Layer 8 of a small transformer language model trained on English Wikipedia (15 layers, counted from 0, width 128).
A neuron's activation on a vector x is GELU(gate . x) times (in . x), where the dot is the dot product.

Input weights of the MLP neurons that the questions are about. A number n stands for (n - 128) times 0.0069.
n17 gate: 103, 157, 93, 84, 184, 154, 162, 127, 133, 120, 145, 182, 56, 140, 93, 116, 125, 107, 194, 182, 118, 138, 131, 69, 147, 142, 149, 127, 90, 79, 157, 169, 122, 86, 85, 125, 68, 157, 144, 134, 126, 150, 121, 51, 138, 108, 86, 144, 103, 147, 204, 152, 127, 129, 106, 133, 122, 129, 152, 112, 147, 128, 130, 162, 163, 122, 117, 65, 127, 93, 125, 93, 125, 72, 216, 161, 142, 82, 194, 114, 107, 141, 131, 185, 144, 56, 103, 132, 126, 120, 122, 96, 80, 102, 129, 155, 169, 125, 66, 158, 71, 56, 125, 193, 70, 101, 101, 127, 148, 144, 131, 140, 100, 64, 165, 119, 93, 178, 154, 60, 60, 160, 130, 99, 216, 136, 163, 143
n48 gate: 136, 157, 193, 106, 117, 180, 118, 108, 132, 129, 113, 88, 84, 132, 139, 130, 131, 121, 134, 101, 109, 163, 143, 152, 137, 87, 79, 164, 120, 121, 137, 154, 145, 142, 118, 139, 133, 142, 142, 97, 124, 153, 145, 91, 122, 104, 123, 150, 126, 127, 149, 126, 97, 91, 124, 99, 111, 98, 169, 176, 174, 140, 132, 132, 82, 123, 144, 118, 145, 115, 129, 108, 124, 131, 147, 173, 187, 120, 148, 171, 130, 105, 132, 120, 163, 155, 141, 142, 141, 120, 136, 84, 152, 123, 100, 135, 160, 83, 92, 113, 132, 140, 134, 134, 73, 98, 133, 133, 118, 133, 103, 156, 80, 126, 123, 116, 108, 127, 103, 109, 153, 147, 158, 119, 156, 178, 120, 122
n118 gate: 118, 126, 121, 131, 86, 96, 149, 154, 149, 117, 117, 163, 161, 95, 138, 180, 94, 115, 121, 113, 92, 169, 152, 119, 127, 157, 51, 111, 149, 155, 102, 71, 87, 162, 149, 171, 104, 162, 75, 179, 98, 98, 95, 158, 101, 137, 111, 167, 94, 104, 112, 162, 112, 127, 137, 120, 118, 153, 150, 119, 152, 210, 163, 114, 140, 157, 86, 103, 163, 138, 69, 147, 137, 157, 152, 121, 162, 159, 112, 133, 123, 163, 120, 107, 105, 139, 193, 99, 156, 168, 130, 161, 169, 159, 148, 108, 157, 142, 133, 65, 62, 83, 129, 130, 169, 179, 41, 170, 64, 99, 129, 163, 159, 179, 83, 101, 131, 148, 170, 111, 149, 127, 149, 119, 89, 125, 82, 161
n129 gate: 142, 172, 128, 69, 128, 166, 96, 165, 153, 174, 126, 135, 121, 154, 117, 157, 126, 130, 139, 94, 68, 186, 84, 99, 139, 167, 159, 139, 116, 117, 145, 114, 103, 59, 206, 167, 110, 119, 114, 97, 98, 102, 116, 175, 129, 124, 99, 133, 145, 119, 153, 154, 140, 116, 97, 147, 123, 123, 115, 112, 70, 119, 162, 103, 147, 111, 107, 130, 146, 121, 90, 112, 99, 143, 149, 83, 89, 149, 110, 133, 140, 47, 172, 122, 105, 181, 158, 158, 173, 116, 170, 196, 113, 136, 147, 115, 143, 107, 122, 148, 83, 112, 53, 160, 160, 116, 156, 134, 127, 126, 145, 103, 166, 97, 175, 104, 100, 137, 140, 117, 88, 118, 136, 163, 138, 140, 139, 99
n269 gate: 155, 180, 79, 144, 117, 179, 121, 112, 59, 77, 186, 111, 106, 179, 149, 189, 125, 121, 108, 135, 109, 110, 105, 139, 113, 133, 141, 168, 56, 121, 119, 149, 145, 181, 152, 154, 120, 148, 158, 100, 122, 151, 150, 183, 128, 98, 191, 122, 157, 201, 126, 158, 169, 101, 152, 172, 94, 143, 152, 107, 132, 163, 201, 111, 66, 69, 96, 132, 131, 73, 136, 162, 131, 127, 98, 79, 115, 89, 118, 86, 84, 134, 47, 140, 98, 129, 55, 101, 99, 112, 129, 160, 129, 102, 162, 190, 203, 112, 106, 122, 110, 102, 111, 67, 135, 138, 101, 78, 159, 136, 178, 114, 121, 144, 109, 150, 161, 109, 125, 118, 158, 146, 99, 171, 111, 148, 111, 126
n338 gate: 150, 126, 160, 128, 104, 108, 150, 148, 103, 127, 221, 126, 118, 175, 34, 82, 113, 111, 201, 114, 119, 153, 169, 105, 75, 181, 81, 125, 39, 101, 105, 136, 139, 184, 123, 176, 194, 153, 114, 119, 223, 156, 121, 88, 129, 126, 140, 119, 125, 141, 120, 134, 231, 136, 163, 139, 152, 79, 39, 136, 159, 64, 116, 129, 83, 165, 79, 109, 136, 213, 130, 149, 77, 92, 103, 74, 127, 144, 114, 88, 168, 98, 156, 141, 129, 86, 109, 149, 153, 93, 57, 144, 153, 146, 71, 103, 182, 120, 170, 137, 202, 199, 103, 102, 146, 49, 112, 174, 105, 122, 183, 146, 169, 96, 135, 147, 130, 130, 167, 44, 95, 158, 155, 129, 114, 151, 92, 117
n393 gate: 139, 49, 163, 190, 150, 101, 123, 106, 125, 160, 162, 164, 126, 181, 156, 119, 117, 138, 89, 142, 216, 99, 87, 167, 99, 97, 142, 83, 96, 103, 169, 124, 141, 138, 69, 107, 125, 137, 110, 88, 107, 160, 99, 96, 124, 118, 93, 109, 167, 112, 88, 67, 193, 156, 164, 147, 113, 129, 107, 164, 100, 94, 87, 117, 131, 115, 95, 83, 218, 124, 121, 146, 165, 137, 163, 165, 167, 140, 138, 131, 162, 85, 185, 133, 170, 76, 136, 161, 148, 136, 97, 156, 103, 93, 60, 154, 158, 143, 91, 168, 207, 77, 87, 92, 154, 92, 107, 126, 116, 133, 151, 128, 120, 107, 149, 121, 95, 137, 117, 118, 107, 45, 142, 107, 107, 36, 70, 108
n469 gate: 177, 104, 134, 81, 108, 58, 119, 124, 120, 103, 127, 97, 120, 86, 133, 134, 134, 127, 144, 136, 164, 126, 166, 133, 136, 166, 81, 114, 129, 161, 135, 116, 126, 137, 111, 103, 91, 124, 128, 95, 143, 97, 106, 117, 169, 143, 87, 144, 141, 137, 108, 166, 128, 155, 101, 85, 205, 122, 119, 92, 212, 99, 80, 99, 78, 118, 150, 112, 132, 52, 115, 161, 162, 107, 98, 144, 113, 75, 63, 68, 59, 113, 130, 162, 70, 81, 114, 119, 172, 50, 74, 111, 148, 128, 157, 114, 64, 97, 120, 128, 136, 151, 29, 135, 123, 151, 123, 82, 50, 146, 76, 167, 104, 76, 116, 187, 103, 144, 152, 109, 132, 120, 94, 125, 121, 80, 100, 155
n478 gate: 151, 168, 136, 153, 170, 143, 163, 72, 98, 131, 148, 106, 131, 188, 155, 123, 169, 154, 132, 145, 132, 151, 87, 124, 97, 93, 102, 119, 45, 135, 90, 100, 131, 138, 126, 133, 107, 112, 90, 167, 110, 74, 142, 104, 115, 98, 56, 86, 116, 131, 181, 115, 158, 137, 134, 114, 118, 124, 128, 139, 189, 108, 138, 108, 129, 144, 165, 89, 146, 138, 128, 134, 157, 117, 146, 125, 90, 116, 163, 118, 101, 89, 146, 59, 87, 123, 75, 139, 183, 123, 130, 111, 97, 154, 179, 126, 182, 140, 164, 170, 139, 108, 68, 140, 65, 149, 170, 123, 158, 166, 157, 91, 107, 77, 82, 98, 123, 141, 85, 149, 144, 161, 99, 95, 181, 178, 132, 113
n17 in: 99, 112, 116, 92, 89, 106, 168, 157, 85, 149, 100, 69, 144, 202, 120, 132, 141, 101, 151, 63, 117, 143, 120, 102, 139, 141, 126, 178, 136, 137, 18, 107, 115, 133, 7, 153, 88, 115, 141, 70, 169, 109, 126, 96, 125, 107, 63, 121, 125, 195, 133, 170, 154, 115, 76, 98, 163, 170, 80, 184, 121, 177, 120, 174, 111, 176, 132, 167, 141, 133, 161, 166, 108, 145, 145, 131, 187, 149, 96, 118, 19, 177, 148, 157, 97, 140, 120, 126, 178, 179, 131, 116, 60, 101, 131, 162, 133, 86, 40, 138, 185, 90, 207, 108, 156, 93, 142, 118, 75, 183, 185, 168, 131, 131, 141, 143, 92, 111, 121, 94, 104, 77, 122, 131, 138, 165, 66, 142
n48 in: 98, 115, 136, 83, 146, 154, 63, 138, 113, 112, 100, 154, 125, 174, 152, 138, 142, 94, 103, 124, 123, 115, 151, 96, 101, 105, 135, 128, 125, 133, 141, 191, 137, 162, 99, 140, 152, 151, 210, 176, 193, 145, 144, 148, 116, 121, 138, 147, 169, 96, 127, 144, 133, 139, 130, 86, 93, 72, 170, 161, 116, 143, 153, 114, 142, 71, 152, 110, 143, 111, 167, 148, 125, 95, 101, 146, 93, 164, 132, 119, 123, 125, 195, 128, 122, 120, 181, 91, 129, 161, 139, 134, 102, 123, 117, 181, 130, 162, 174, 110, 62, 121, 200, 83, 112, 123, 140, 94, 85, 59, 132, 121, 117, 106, 117, 148, 117, 137, 106, 106, 165, 133, 115, 100, 135, 81, 146, 115
n118 in: 129, 228, 116, 71, 164, 144, 133, 128, 106, 92, 89, 137, 103, 123, 80, 141, 118, 105, 163, 125, 167, 154, 121, 73, 164, 160, 131, 79, 130, 69, 117, 94, 145, 123, 88, 173, 162, 125, 80, 156, 50, 133, 95, 113, 176, 111, 126, 167, 143, 153, 157, 53, 98, 64, 138, 136, 132, 119, 126, 148, 182, 116, 150, 135, 143, 103, 129, 103, 114, 116, 118, 117, 85, 177, 196, 104, 137, 103, 93, 128, 105, 143, 179, 185, 128, 124, 102, 118, 106, 162, 159, 6, 178, 127, 96, 180, 198, 141, 112, 125, 122, 167, 149, 133, 66, 102, 142, 123, 118, 175, 97, 179, 163, 98, 95, 188, 117, 108, 117, 106, 161, 147, 65, 101, 160, 159, 126, 177
n129 in: 136, 86, 143, 159, 152, 145, 201, 103, 64, 142, 137, 107, 141, 100, 128, 80, 122, 85, 130, 108, 123, 141, 150, 189, 178, 86, 143, 127, 182, 139, 151, 164, 98, 78, 121, 112, 90, 152, 161, 152, 125, 168, 187, 123, 117, 136, 167, 94, 127, 176, 153, 128, 125, 171, 123, 156, 92, 102, 128, 120, 123, 101, 115, 139, 114, 118, 67, 185, 92, 155, 81, 103, 136, 120, 129, 114, 117, 151, 154, 152, 121, 75, 110, 135, 69, 179, 136, 107, 157, 133, 156, 76, 97, 138, 126, 147, 139, 153, 114, 65, 214, 149, 138, 124, 140, 47, 154, 130, 140, 62, 121, 139, 99, 156, 134, 157, 108, 150, 172, 78, 162, 173, 129, 123, 82, 175, 163, 38
n269 in: 124, 122, 128, 87, 134, 177, 177, 139, 78, 114, 65, 114, 69, 114, 183, 180, 184, 97, 154, 152, 111, 101, 153, 155, 83, 98, 100, 149, 125, 126, 84, 130, 149, 146, 175, 104, 130, 140, 120, 149, 101, 155, 108, 137, 122, 181, 157, 127, 81, 100, 153, 131, 123, 88, 121, 107, 117, 118, 73, 179, 138, 88, 90, 133, 140, 63, 156, 169, 149, 140, 155, 116, 164, 159, 143, 134, 143, 113, 117, 178, 76, 104, 161, 200, 55, 68, 122, 161, 194, 70, 121, 127, 157, 153, 62, 226, 128, 162, 128, 100, 79, 151, 107, 77, 117, 153, 181, 150, 112, 122, 161, 88, 223, 149, 67, 118, 162, 151, 178, 164, 148, 108, 221, 88, 110, 111, 100, 161
n338 in: 129, 164, 235, 101, 130, 104, 133, 130, 111, 131, 182, 94, 81, 109, 123, 138, 185, 73, 130, 145, 77, 77, 94, 142, 177, 129, 171, 160, 115, 126, 87, 87, 147, 165, 95, 98, 68, 138, 176, 103, 111, 127, 70, 148, 159, 187, 112, 121, 160, 156, 188, 136, 91, 37, 148, 146, 131, 154, 157, 108, 175, 112, 201, 119, 119, 142, 187, 38, 133, 105, 121, 152, 152, 106, 95, 150, 143, 107, 168, 165, 102, 147, 152, 156, 110, 187, 176, 162, 164, 89, 170, 186, 127, 87, 139, 156, 135, 184, 204, 141, 128, 128, 137, 171, 137, 154, 49, 111, 117, 72, 169, 187, 212, 80, 87, 159, 85, 151, 149, 166, 95, 102, 126, 103, 166, 147, 186, 153
n393 in: 109, 113, 123, 88, 179, 97, 157, 140, 161, 95, 87, 166, 104, 131, 161, 117, 107, 95, 107, 153, 136, 115, 93, 131, 155, 166, 181, 161, 62, 146, 119, 119, 84, 56, 159, 188, 124, 103, 70, 108, 124, 72, 115, 111, 142, 190, 126, 97, 160, 21, 112, 186, 158, 113, 103, 43, 124, 127, 114, 51, 158, 95, 110, 80, 85, 141, 93, 87, 171, 123, 83, 91, 130, 137, 135, 20, 110, 88, 147, 98, 92, 143, 116, 50, 143, 142, 108, 135, 111, 116, 72, 48, 202, 136, 81, 102, 39, 79, 127, 136, 158, 139, 143, 84, 125, 117, 122, 54, 128, 97, 121, 150, 191, 190, 99, 114, 177, 142, 128, 183, 129, 169, 135, 143, 110, 142, 151, 138
n469 in: 62, 109, 173, 129, 73, 181, 128, 128, 128, 119, 104, 95, 124, 176, 75, 126, 194, 135, 172, 52, 124, 131, 145, 127, 81, 168, 66, 159, 159, 80, 135, 87, 170, 101, 56, 128, 109, 87, 144, 143, 172, 135, 151, 187, 140, 101, 96, 54, 142, 92, 146, 174, 177, 187, 66, 173, 141, 125, 101, 137, 167, 111, 153, 119, 106, 171, 138, 120, 121, 72, 128, 125, 107, 197, 207, 58, 155, 110, 69, 171, 171, 94, 144, 166, 155, 87, 158, 100, 84, 29, 179, 143, 78, 139, 116, 174, 119, 139, 115, 96, 90, 143, 119, 175, 139, 140, 150, 202, 118, 100, 130, 137, 160, 182, 195, 123, 170, 107, 146, 122, 88, 218, 178, 89, 109, 108, 151, 124
n478 in: 128, 134, 113, 112, 126, 164, 77, 175, 116, 104, 127, 144, 115, 146, 128, 132, 130, 147, 93, 149, 118, 116, 151, 174, 109, 106, 80, 157, 161, 111, 170, 150, 96, 150, 152, 130, 125, 122, 143, 189, 126, 63, 173, 147, 90, 193, 147, 103, 91, 170, 88, 107, 147, 143, 156, 79, 92, 144, 119, 100, 144, 166, 136, 141, 128, 107, 200, 167, 102, 181, 102, 177, 114, 128, 156, 144, 59, 190, 152, 156, 129, 187, 117, 125, 116, 179, 112, 109, 126, 155, 121, 47, 98, 103, 102, 144, 98, 167, 123, 105, 124, 87, 77, 124, 195, 106, 154, 186, 49, 110, 134, 140, 147, 132, 86, 154, 110, 120, 174, 94, 128, 135, 125, 149, 200, 90, 152, 82

Each question shows a token from some text and the vector x that enters the MLP there. A number n stands for (n - 128) times 0.025.

" of": 74, 113, 83, 97, 109, 105, 143, 101, 92, 101, 126, 92, 141, 117, 83, 143, 146, 110, 137, 129, 98, 142, 88, 106, 169, 124, 165, 151, 112, 121, 39, 107, 123, 141, 100, 115, 131, 193, 117, 93, 143, 130, 161, 146, 139, 117, 158, 111, 134, 66, 120, 112, 65, 144, 109, 125, 119, 126, 154, 147, 151, 140, 130, 140, 101, 88, 147, 146, 95, 165, 76, 107, 109, 79, 114, 153, 153, 157, 123, 132, 99, 151, 155, 65, 138, 105, 79, 157, 125, 116, 153, 179, 152, 99, 197, 154, 127, 137, 125, 121, 95, 147, 164, 128, 88, 101, 137, 127, 129, 98, 101, 68, 91, 103, 143, 152, 140, 184, 113, 123, 118, 93, 136, 129, 133, 127, 167, 153
The neuron with the highest activation: n17

"leg": 123, 89, 169, 151, 129, 92, 139, 131, 123, 78, 112, 57, 139, 144, 70, 88, 96, 108, 126, 160, 121, 162, 98, 132, 155, 118, 153, 152, 80, 145, 166, 119, 124, 114, 140, 80, 159, 98, 98, 79, 127, 106, 180, 144, 100, 121, 125, 105, 140, 113, 140, 130, 110, 143, 58, 107, 156, 131, 114, 135, 160, 116, 148, 171, 95, 63, 141, 97, 147, 123, 137, 152, 99, 100, 118, 158, 182, 141, 153, 173, 97, 148, 116, 124, 101, 163, 151, 113, 101, 127, 101, 157, 76, 107, 120, 111, 128, 132, 100, 154, 129, 132, 188, 117, 111, 81, 115, 128, 122, 103, 125, 148, 167, 79, 160, 169, 107, 125, 96, 142, 142, 135, 161, 133, 102, 141, 146, 113
The neuron with the highest activation: n338

" war": 135, 128, 74, 150, 150, 108, 113, 121, 142, 105, 98, 104, 158, 124, 77, 133, 108, 64, 121, 125, 78, 119, 99, 130, 119, 95, 168, 140, 118, 132, 106, 118, 114, 128, 104, 106, 169, 132, 108, 81, 122, 97, 180, 155, 156, 146, 154, 115, 143, 111, 110, 111, 102, 139, 106, 108, 126, 69, 104, 177, 118, 148, 199, 167, 108, 88, 128, 118, 117, 130, 120, 131, 86, 115, 145, 138, 159, 143, 138, 173, 100, 123, 196, 129, 162, 107, 176, 155, 176, 119, 149, 68, 93, 85, 106, 105, 133, 112, 76, 139, 101, 158, 176, 149, 121, 108, 94, 153, 137, 114, 88, 115, 138, 146, 135, 146, 134, 168, 89, 144, 184, 107, 142, 137, 104, 102, 124, 182
The most active neuron and its activation: n48, at about 5.5

"tch": 135, 77, 108, 171, 140, 105, 96, 109, 175, 194, 88, 107, 126, 100, 82, 116, 142, 122, 131, 118, 143, 123, 147, 60, 102, 92, 152, 144, 114, 98, 138, 107, 106, 115, 113, 98, 202, 136, 82, 140, 112, 126, 160, 146, 141, 170, 179, 138, 125, 149, 154, 107, 116, 49, 94, 125, 156, 95, 101, 145, 127, 139, 151, 163, 105, 81, 111, 182, 92, 147, 111, 123, 127, 64, 93, 163, 74, 168, 129, 151, 127, 120, 127, 128, 115, 147, 148, 63, 84, 119, 134, 110, 130, 186, 168, 131, 134, 120, 115, 139, 101, 151, 170, 133, 73, 114, 118, 140, 107, 155, 52, 75, 144, 114, 126, 123, 93, 133, 139, 115, 137, 109, 79, 161, 90, 129, 127, 146
Which three neurons fire most, strongest first? n469, n338, n17

"–": 169, 47, 93, 140, 119, 140, 83, 119, 102, 99, 162, 122, 146, 105, 82, 145, 107, 128, 205, 81, 120, 142, 90, 78, 132, 128, 189, 108, 119, 129, 131, 159, 131, 127, 149, 95, 116, 177, 49, 94, 129, 201, 138, 159, 106, 164, 172, 127, 109, 86, 106, 118, 158, 149, 104, 119, 119, 106, 124, 162, 152, 131, 108, 165, 139, 110, 143, 148, 82, 120, 102, 186, 149, 115, 96, 124, 105, 177, 110, 167, 104, 125, 112, 134, 142, 136, 160, 161, 157, 96, 147, 138, 72, 122, 129, 105, 149, 140, 128, 167, 88, 131, 131, 148, 67, 117, 111, 136, 94, 123, 106, 113, 132, 120, 198, 110, 91, 116, 76, 135, 195, 97, 153, 150, 95, 142, 174, 115
The most active neuron and its activation: n129, at about 2.7

" c": 113, 81, 116, 147, 146, 121, 107, 117, 139, 174, 123, 115, 164, 134, 78, 103, 133, 104, 173, 127, 85, 175, 102, 87, 99, 94, 139, 121, 122, 91, 64, 154, 116, 141, 108, 84, 97, 155, 124, 84, 118, 116, 169, 214, 176, 147, 153, 97, 150, 105, 130, 97, 122, 124, 102, 100, 109, 123, 124, 150, 151, 111, 147, 165, 130, 109, 95, 141, 70, 120, 126, 138, 111, 91, 103, 180, 190, 131, 125, 127, 82, 156, 142, 162, 152, 162, 164, 157, 181, 118, 91, 169, 91, 94, 93, 177, 161, 94, 82, 129, 103, 139, 166, 149, 111, 80, 142, 189, 153, 148, 74, 101, 151, 137, 102, 132, 128, 123, 68, 132, 133, 125, 133, 138, 149, 72, 111, 109
Which two neurons fire most, strongest first? n17, n48

" in": 115, 104, 92, 168, 63, 95, 88, 134, 99, 127, 154, 130, 168, 137, 82, 109, 154, 111, 104, 96, 82, 125, 161, 101, 108, 117, 150, 114, 78, 148, 83, 168, 122, 128, 162, 99, 107, 143, 101, 129, 150, 119, 147, 219, 137, 141, 161, 88, 111, 84, 135, 135, 38, 157, 132, 147, 108, 146, 125, 160, 131, 123, 140, 120, 118, 87, 103, 128, 48, 140, 142, 126, 126, 87, 149, 156, 182, 146, 113, 127, 100, 127, 149, 113, 121, 115, 109, 136, 132, 94, 157, 147, 105, 149, 147, 125, 120, 124, 121, 104, 82, 130, 134, 127, 55, 122, 117, 129, 153, 131, 71, 79, 137, 85, 49, 153, 130, 160, 111, 126, 110, 108, 165, 128, 147, 130, 141, 100
The neuron with the highest activation: n269

"s": 120, 125, 117, 129, 56, 113, 139, 126, 159, 73, 102, 128, 103, 104, 73, 86, 130, 144, 98, 133, 129, 94, 144, 119, 132, 127, 160, 102, 127, 98, 128, 120, 114, 122, 93, 84, 148, 111, 84, 82, 110, 134, 179, 140, 116, 165, 191, 80, 123, 126, 123, 127, 75, 133, 106, 86, 117, 135, 125, 137, 173, 116, 157, 132, 122, 127, 140, 139, 118, 117, 101, 160, 143, 102, 162, 171, 116, 125, 149, 150, 102, 170, 129, 127, 126, 58, 146, 110, 117, 122, 106, 124, 76, 135, 174, 141, 131, 138, 114, 147, 37, 169, 107, 164, 112, 110, 79, 106, 150, 139, 86, 123, 152, 136, 97, 105, 142, 128, 140, 163, 102, 114, 116, 138, 121, 101, 142, 119
The neuron with the highest activation: n469

".": 104, 34, 126, 154, 118, 90, 154, 132, 140, 134, 123, 87, 126, 118, 79, 120, 170, 155, 119, 91, 145, 120, 133, 176, 129, 107, 137, 131, 157, 95, 115, 94, 158, 132, 87, 123, 126, 152, 76, 108, 108, 109, 147, 114, 160, 159, 141, 158, 172, 93, 78, 95, 83, 91, 123, 126, 136, 140, 124, 126, 122, 135, 111, 195, 118, 89, 105, 95, 38, 80, 147, 145, 135, 87, 118, 70, 153, 156, 110, 138, 80, 161, 145, 86, 143, 149, 134, 151, 133, 90, 127, 109, 97, 175, 136, 150, 137, 127, 109, 89, 93, 179, 169, 110, 120, 107, 172, 91, 137, 106, 75, 99, 154, 116, 117, 97, 119, 118, 140, 149, 121, 111, 128, 142, 107, 112, 146, 127
The most active neuron and its activation: n469, at about 1.3

" 26": 84, 87, 106, 169, 134, 114, 146, 151, 161, 157, 96, 106, 136, 99, 66, 97, 131, 93, 123, 100, 112, 121, 73, 168, 149, 130, 130, 134, 85, 103, 132, 132, 102, 143, 157, 178, 123, 122, 131, 119, 124, 138, 168, 170, 126, 104, 126, 102, 109, 123, 120, 106, 120, 131, 130, 86, 182, 122, 117, 141, 148, 101, 168, 145, 129, 123, 137, 111, 104, 160, 76, 157, 172, 67, 132, 158, 164, 190, 136, 97, 99, 156, 148, 110, 152, 76, 119, 151, 114, 124, 116, 120, 90, 119, 93, 144, 193, 129, 100, 114, 102, 156, 144, 127, 116, 123, 121, 171, 108, 140, 62, 116, 164, 118, 152, 113, 160, 107, 145, 121, 152, 130, 160, 169, 128, 141, 146, 149
The most active neuron and its activation: n17, at about 0.59

"le": 148, 121, 178, 123, 146, 120, 126, 144, 127, 143, 92, 118, 104, 105, 65, 136, 128, 106, 163, 161, 175, 85, 148, 157, 155, 121, 187, 124, 158, 103, 144, 62, 145, 149, 110, 125, 162, 105, 74, 112, 123, 120, 184, 160, 162, 149, 182, 126, 146, 134, 142, 120, 126, 112, 77, 94, 94, 154, 145, 125, 117, 136, 137, 147, 138, 109, 155, 181, 112, 131, 102, 103, 98, 119, 152, 138, 94, 176, 117, 151, 116, 162, 176, 139, 136, 109, 107, 122, 127, 114, 151, 120, 85, 131, 158, 146, 127, 133, 84, 173, 84, 135, 144, 156, 75, 136, 61, 149, 134, 114, 110, 135, 97, 112, 87, 142, 138, 122, 135, 116, 147, 109, 165, 127, 103, 91, 146, 132
The neuron with the highest activation: n393

"en": 121, 80, 148, 170, 103, 97, 147, 140, 120, 170, 141, 122, 126, 91, 79, 126, 94, 137, 199, 132, 124, 154, 80, 115, 51, 122, 156, 125, 129, 147, 45, 134, 127, 80, 139, 112, 128, 125, 93, 88, 173, 128, 179, 163, 130, 114, 146, 85, 136, 97, 148, 140, 118, 168, 121, 123, 144, 174, 134, 166, 158, 106, 152, 146, 135, 85, 169, 79, 103, 129, 165, 126, 116, 113, 116, 121, 184, 140, 145, 156, 87, 175, 180, 100, 109, 178, 73, 139, 102, 159, 129, 135, 51, 135, 56, 143, 116, 143, 154, 130, 159, 154, 122, 138, 127, 107, 117, 95, 123, 116, 123, 185, 152, 116, 102, 138, 105, 149, 130, 147, 125, 145, 179, 100, 128, 139, 160, 119
The most active neuron and its activation: n338, at about 9.9

"der": 164, 84, 140, 138, 157, 107, 138, 111, 164, 134, 146, 127, 119, 84, 68, 120, 107, 123, 157, 117, 135, 61, 146, 131, 93, 111, 142, 145, 109, 144, 107, 118, 76, 60, 86, 112, 171, 144, 156, 113, 136, 92, 173, 158, 148, 160, 149, 143, 137, 134, 160, 128, 140, 97, 120, 135, 138, 134, 128, 168, 99, 130, 135, 162, 107, 67, 146, 205, 132, 167, 133, 122, 144, 71, 151, 127, 98, 143, 133, 127, 121, 170, 197, 112, 123, 133, 113, 97, 68, 101, 150, 141, 90, 129, 123, 89, 138, 140, 113, 149, 99, 189, 138, 157, 113, 129, 166, 116, 98, 93, 117, 44, 170, 135, 137, 128, 119, 87, 136, 137, 152, 99, 156, 132, 140, 135, 133, 138
The neuron with the highest activation: n393

"th": 121, 48, 93, 174, 134, 131, 116, 159, 128, 100, 133, 95, 174, 110, 75, 138, 129, 106, 139, 142, 134, 97, 92, 114, 137, 135, 132, 123, 123, 81, 158, 154, 146, 149, 135, 101, 135, 141, 102, 112, 138, 141, 174, 176, 122, 129, 136, 109, 95, 149, 84, 125, 92, 131, 91, 91, 143, 137, 123, 148, 171, 131, 145, 121, 129, 96, 179, 96, 94, 172, 116, 147, 116, 120, 111, 154, 102, 169, 136, 146, 108, 151, 100, 152, 124, 95, 106, 129, 106, 91, 111, 143, 58, 118, 128, 125, 83, 117, 137, 156, 69, 107, 160, 177, 103, 122, 179, 173, 78, 146, 70, 122, 147, 159, 116, 121, 144, 119, 132, 139, 186, 118, 182, 179, 85, 129, 134, 140
Which two neurons fire most, strongest first? n469, n118

" E": 162, 65, 145, 120, 127, 133, 127, 131, 59, 112, 124, 104, 148, 84, 92, 95, 165, 117, 170, 91, 134, 173, 130, 115, 127, 84, 167, 164, 138, 142, 89, 166, 156, 99, 151, 91, 131, 118, 91, 122, 133, 94, 120, 208, 185, 162, 184, 65, 106, 134, 163, 115, 158, 103, 108, 74, 128, 111, 124, 124, 119, 111, 180, 152, 155, 122, 139, 140, 84, 106, 164, 71, 106, 110, 169, 167, 150, 143, 191, 192, 109, 121, 150, 98, 161, 141, 84, 100, 111, 128, 92, 105, 113, 112, 150, 157, 176, 94, 101, 74, 139, 151, 118, 118, 131, 122, 116, 146, 181, 112, 122, 141, 105, 55, 122, 141, 137, 124, 168, 127, 149, 133, 136, 135, 170, 89, 157, 123
The most active neuron and its activation: n478, at about 1.1

"ur": 104, 96, 75, 143, 130, 142, 141, 96, 104, 151, 129, 134, 129, 79, 91, 132, 113, 124, 102, 74, 133, 99, 115, 57, 136, 91, 160, 120, 162, 124, 92, 87, 130, 114, 104, 115, 149, 113, 73, 123, 109, 171, 156, 177, 117, 133, 168, 134, 118, 71, 153, 113, 103, 143, 123, 63, 152, 151, 109, 119, 141, 136, 188, 183, 149, 98, 107, 112, 131, 109, 112, 104, 78, 98, 125, 120, 108, 169, 149, 129, 97, 109, 121, 72, 136, 123, 141, 90, 133, 107, 129, 182, 95, 114, 139, 151, 115, 98, 89, 141, 108, 151, 167, 198, 101, 153, 124, 124, 138, 65, 153, 90, 143, 119, 133, 130, 117, 137, 143, 146, 170, 138, 111, 129, 102, 160, 169, 141
Which three neurons fire most, strongest first? n129, n478, n269

" I": 123, 78, 98, 106, 104, 88, 112, 106, 117, 105, 129, 145, 150, 43, 89, 133, 127, 162, 111, 118, 119, 150, 137, 122, 118, 133, 178, 164, 128, 136, 72, 141, 105, 114, 96, 124, 103, 143, 113, 88, 152, 99, 145, 170, 143, 133, 148, 94, 139, 100, 146, 87, 170, 130, 130, 49, 140, 117, 127, 156, 110, 115, 168, 105, 119, 90, 88, 172, 80, 140, 138, 188, 123, 126, 181, 151, 142, 127, 157, 199, 131, 149, 137, 105, 180, 151, 71, 104, 95, 107, 140, 66, 123, 95, 161, 111, 145, 129, 127, 102, 106, 134, 116, 115, 160, 109, 84, 135, 162, 108, 94, 131, 97, 123, 97, 109, 124, 163, 121, 112, 137, 86, 155, 129, 141, 102, 163, 111
The neuron with the highest activation: n269

"ul": 115, 103, 113, 154, 144, 92, 104, 143, 109, 166, 95, 118, 106, 70, 92, 117, 124, 170, 135, 106, 135, 114, 159, 135, 44, 93, 146, 105, 106, 150, 126, 117, 100, 124, 94, 105, 151, 91, 119, 94, 115, 91, 162, 154, 140, 121, 119, 135, 105, 85, 142, 104, 123, 176, 87, 80, 169, 122, 123, 137, 78, 160, 133, 181, 118, 80, 127, 100, 124, 119, 130, 102, 105, 103, 145, 106, 184, 137, 147, 115, 64, 154, 148, 101, 110, 126, 108, 110, 120, 123, 92, 161, 35, 110, 124, 170, 97, 118, 123, 104, 128, 175, 133, 122, 55, 128, 131, 101, 158, 105, 29, 77, 124, 92, 157, 129, 129, 132, 125, 155, 84, 66, 155, 97, 138, 153, 151, 92
Which two neurons fire most, strongest first? n17, n469

"d": 83, 70, 122, 193, 135, 138, 118, 150, 140, 101, 114, 101, 127, 99, 64, 145, 84, 118, 88, 146, 113, 91, 132, 158, 119, 150, 119, 97, 119, 120, 91, 131, 127, 137, 113, 108, 109, 142, 93, 101, 160, 130, 151, 184, 144, 158, 121, 108, 135, 193, 127, 90, 133, 64, 112, 122, 125, 66, 123, 125, 143, 139, 175, 106, 131, 118, 132, 152, 107, 191, 115, 110, 107, 98, 118, 149, 198, 150, 134, 136, 142, 134, 168, 150, 110, 137, 120, 95, 62, 105, 162, 169, 87, 151, 149, 128, 137, 129, 115, 154, 94, 189, 137, 97, 114, 140, 130, 139, 111, 141, 110, 65, 156, 113, 104, 174, 123, 108, 107, 136, 141, 116, 147, 127, 126, 127, 156, 130
The neuron with the highest activation: n338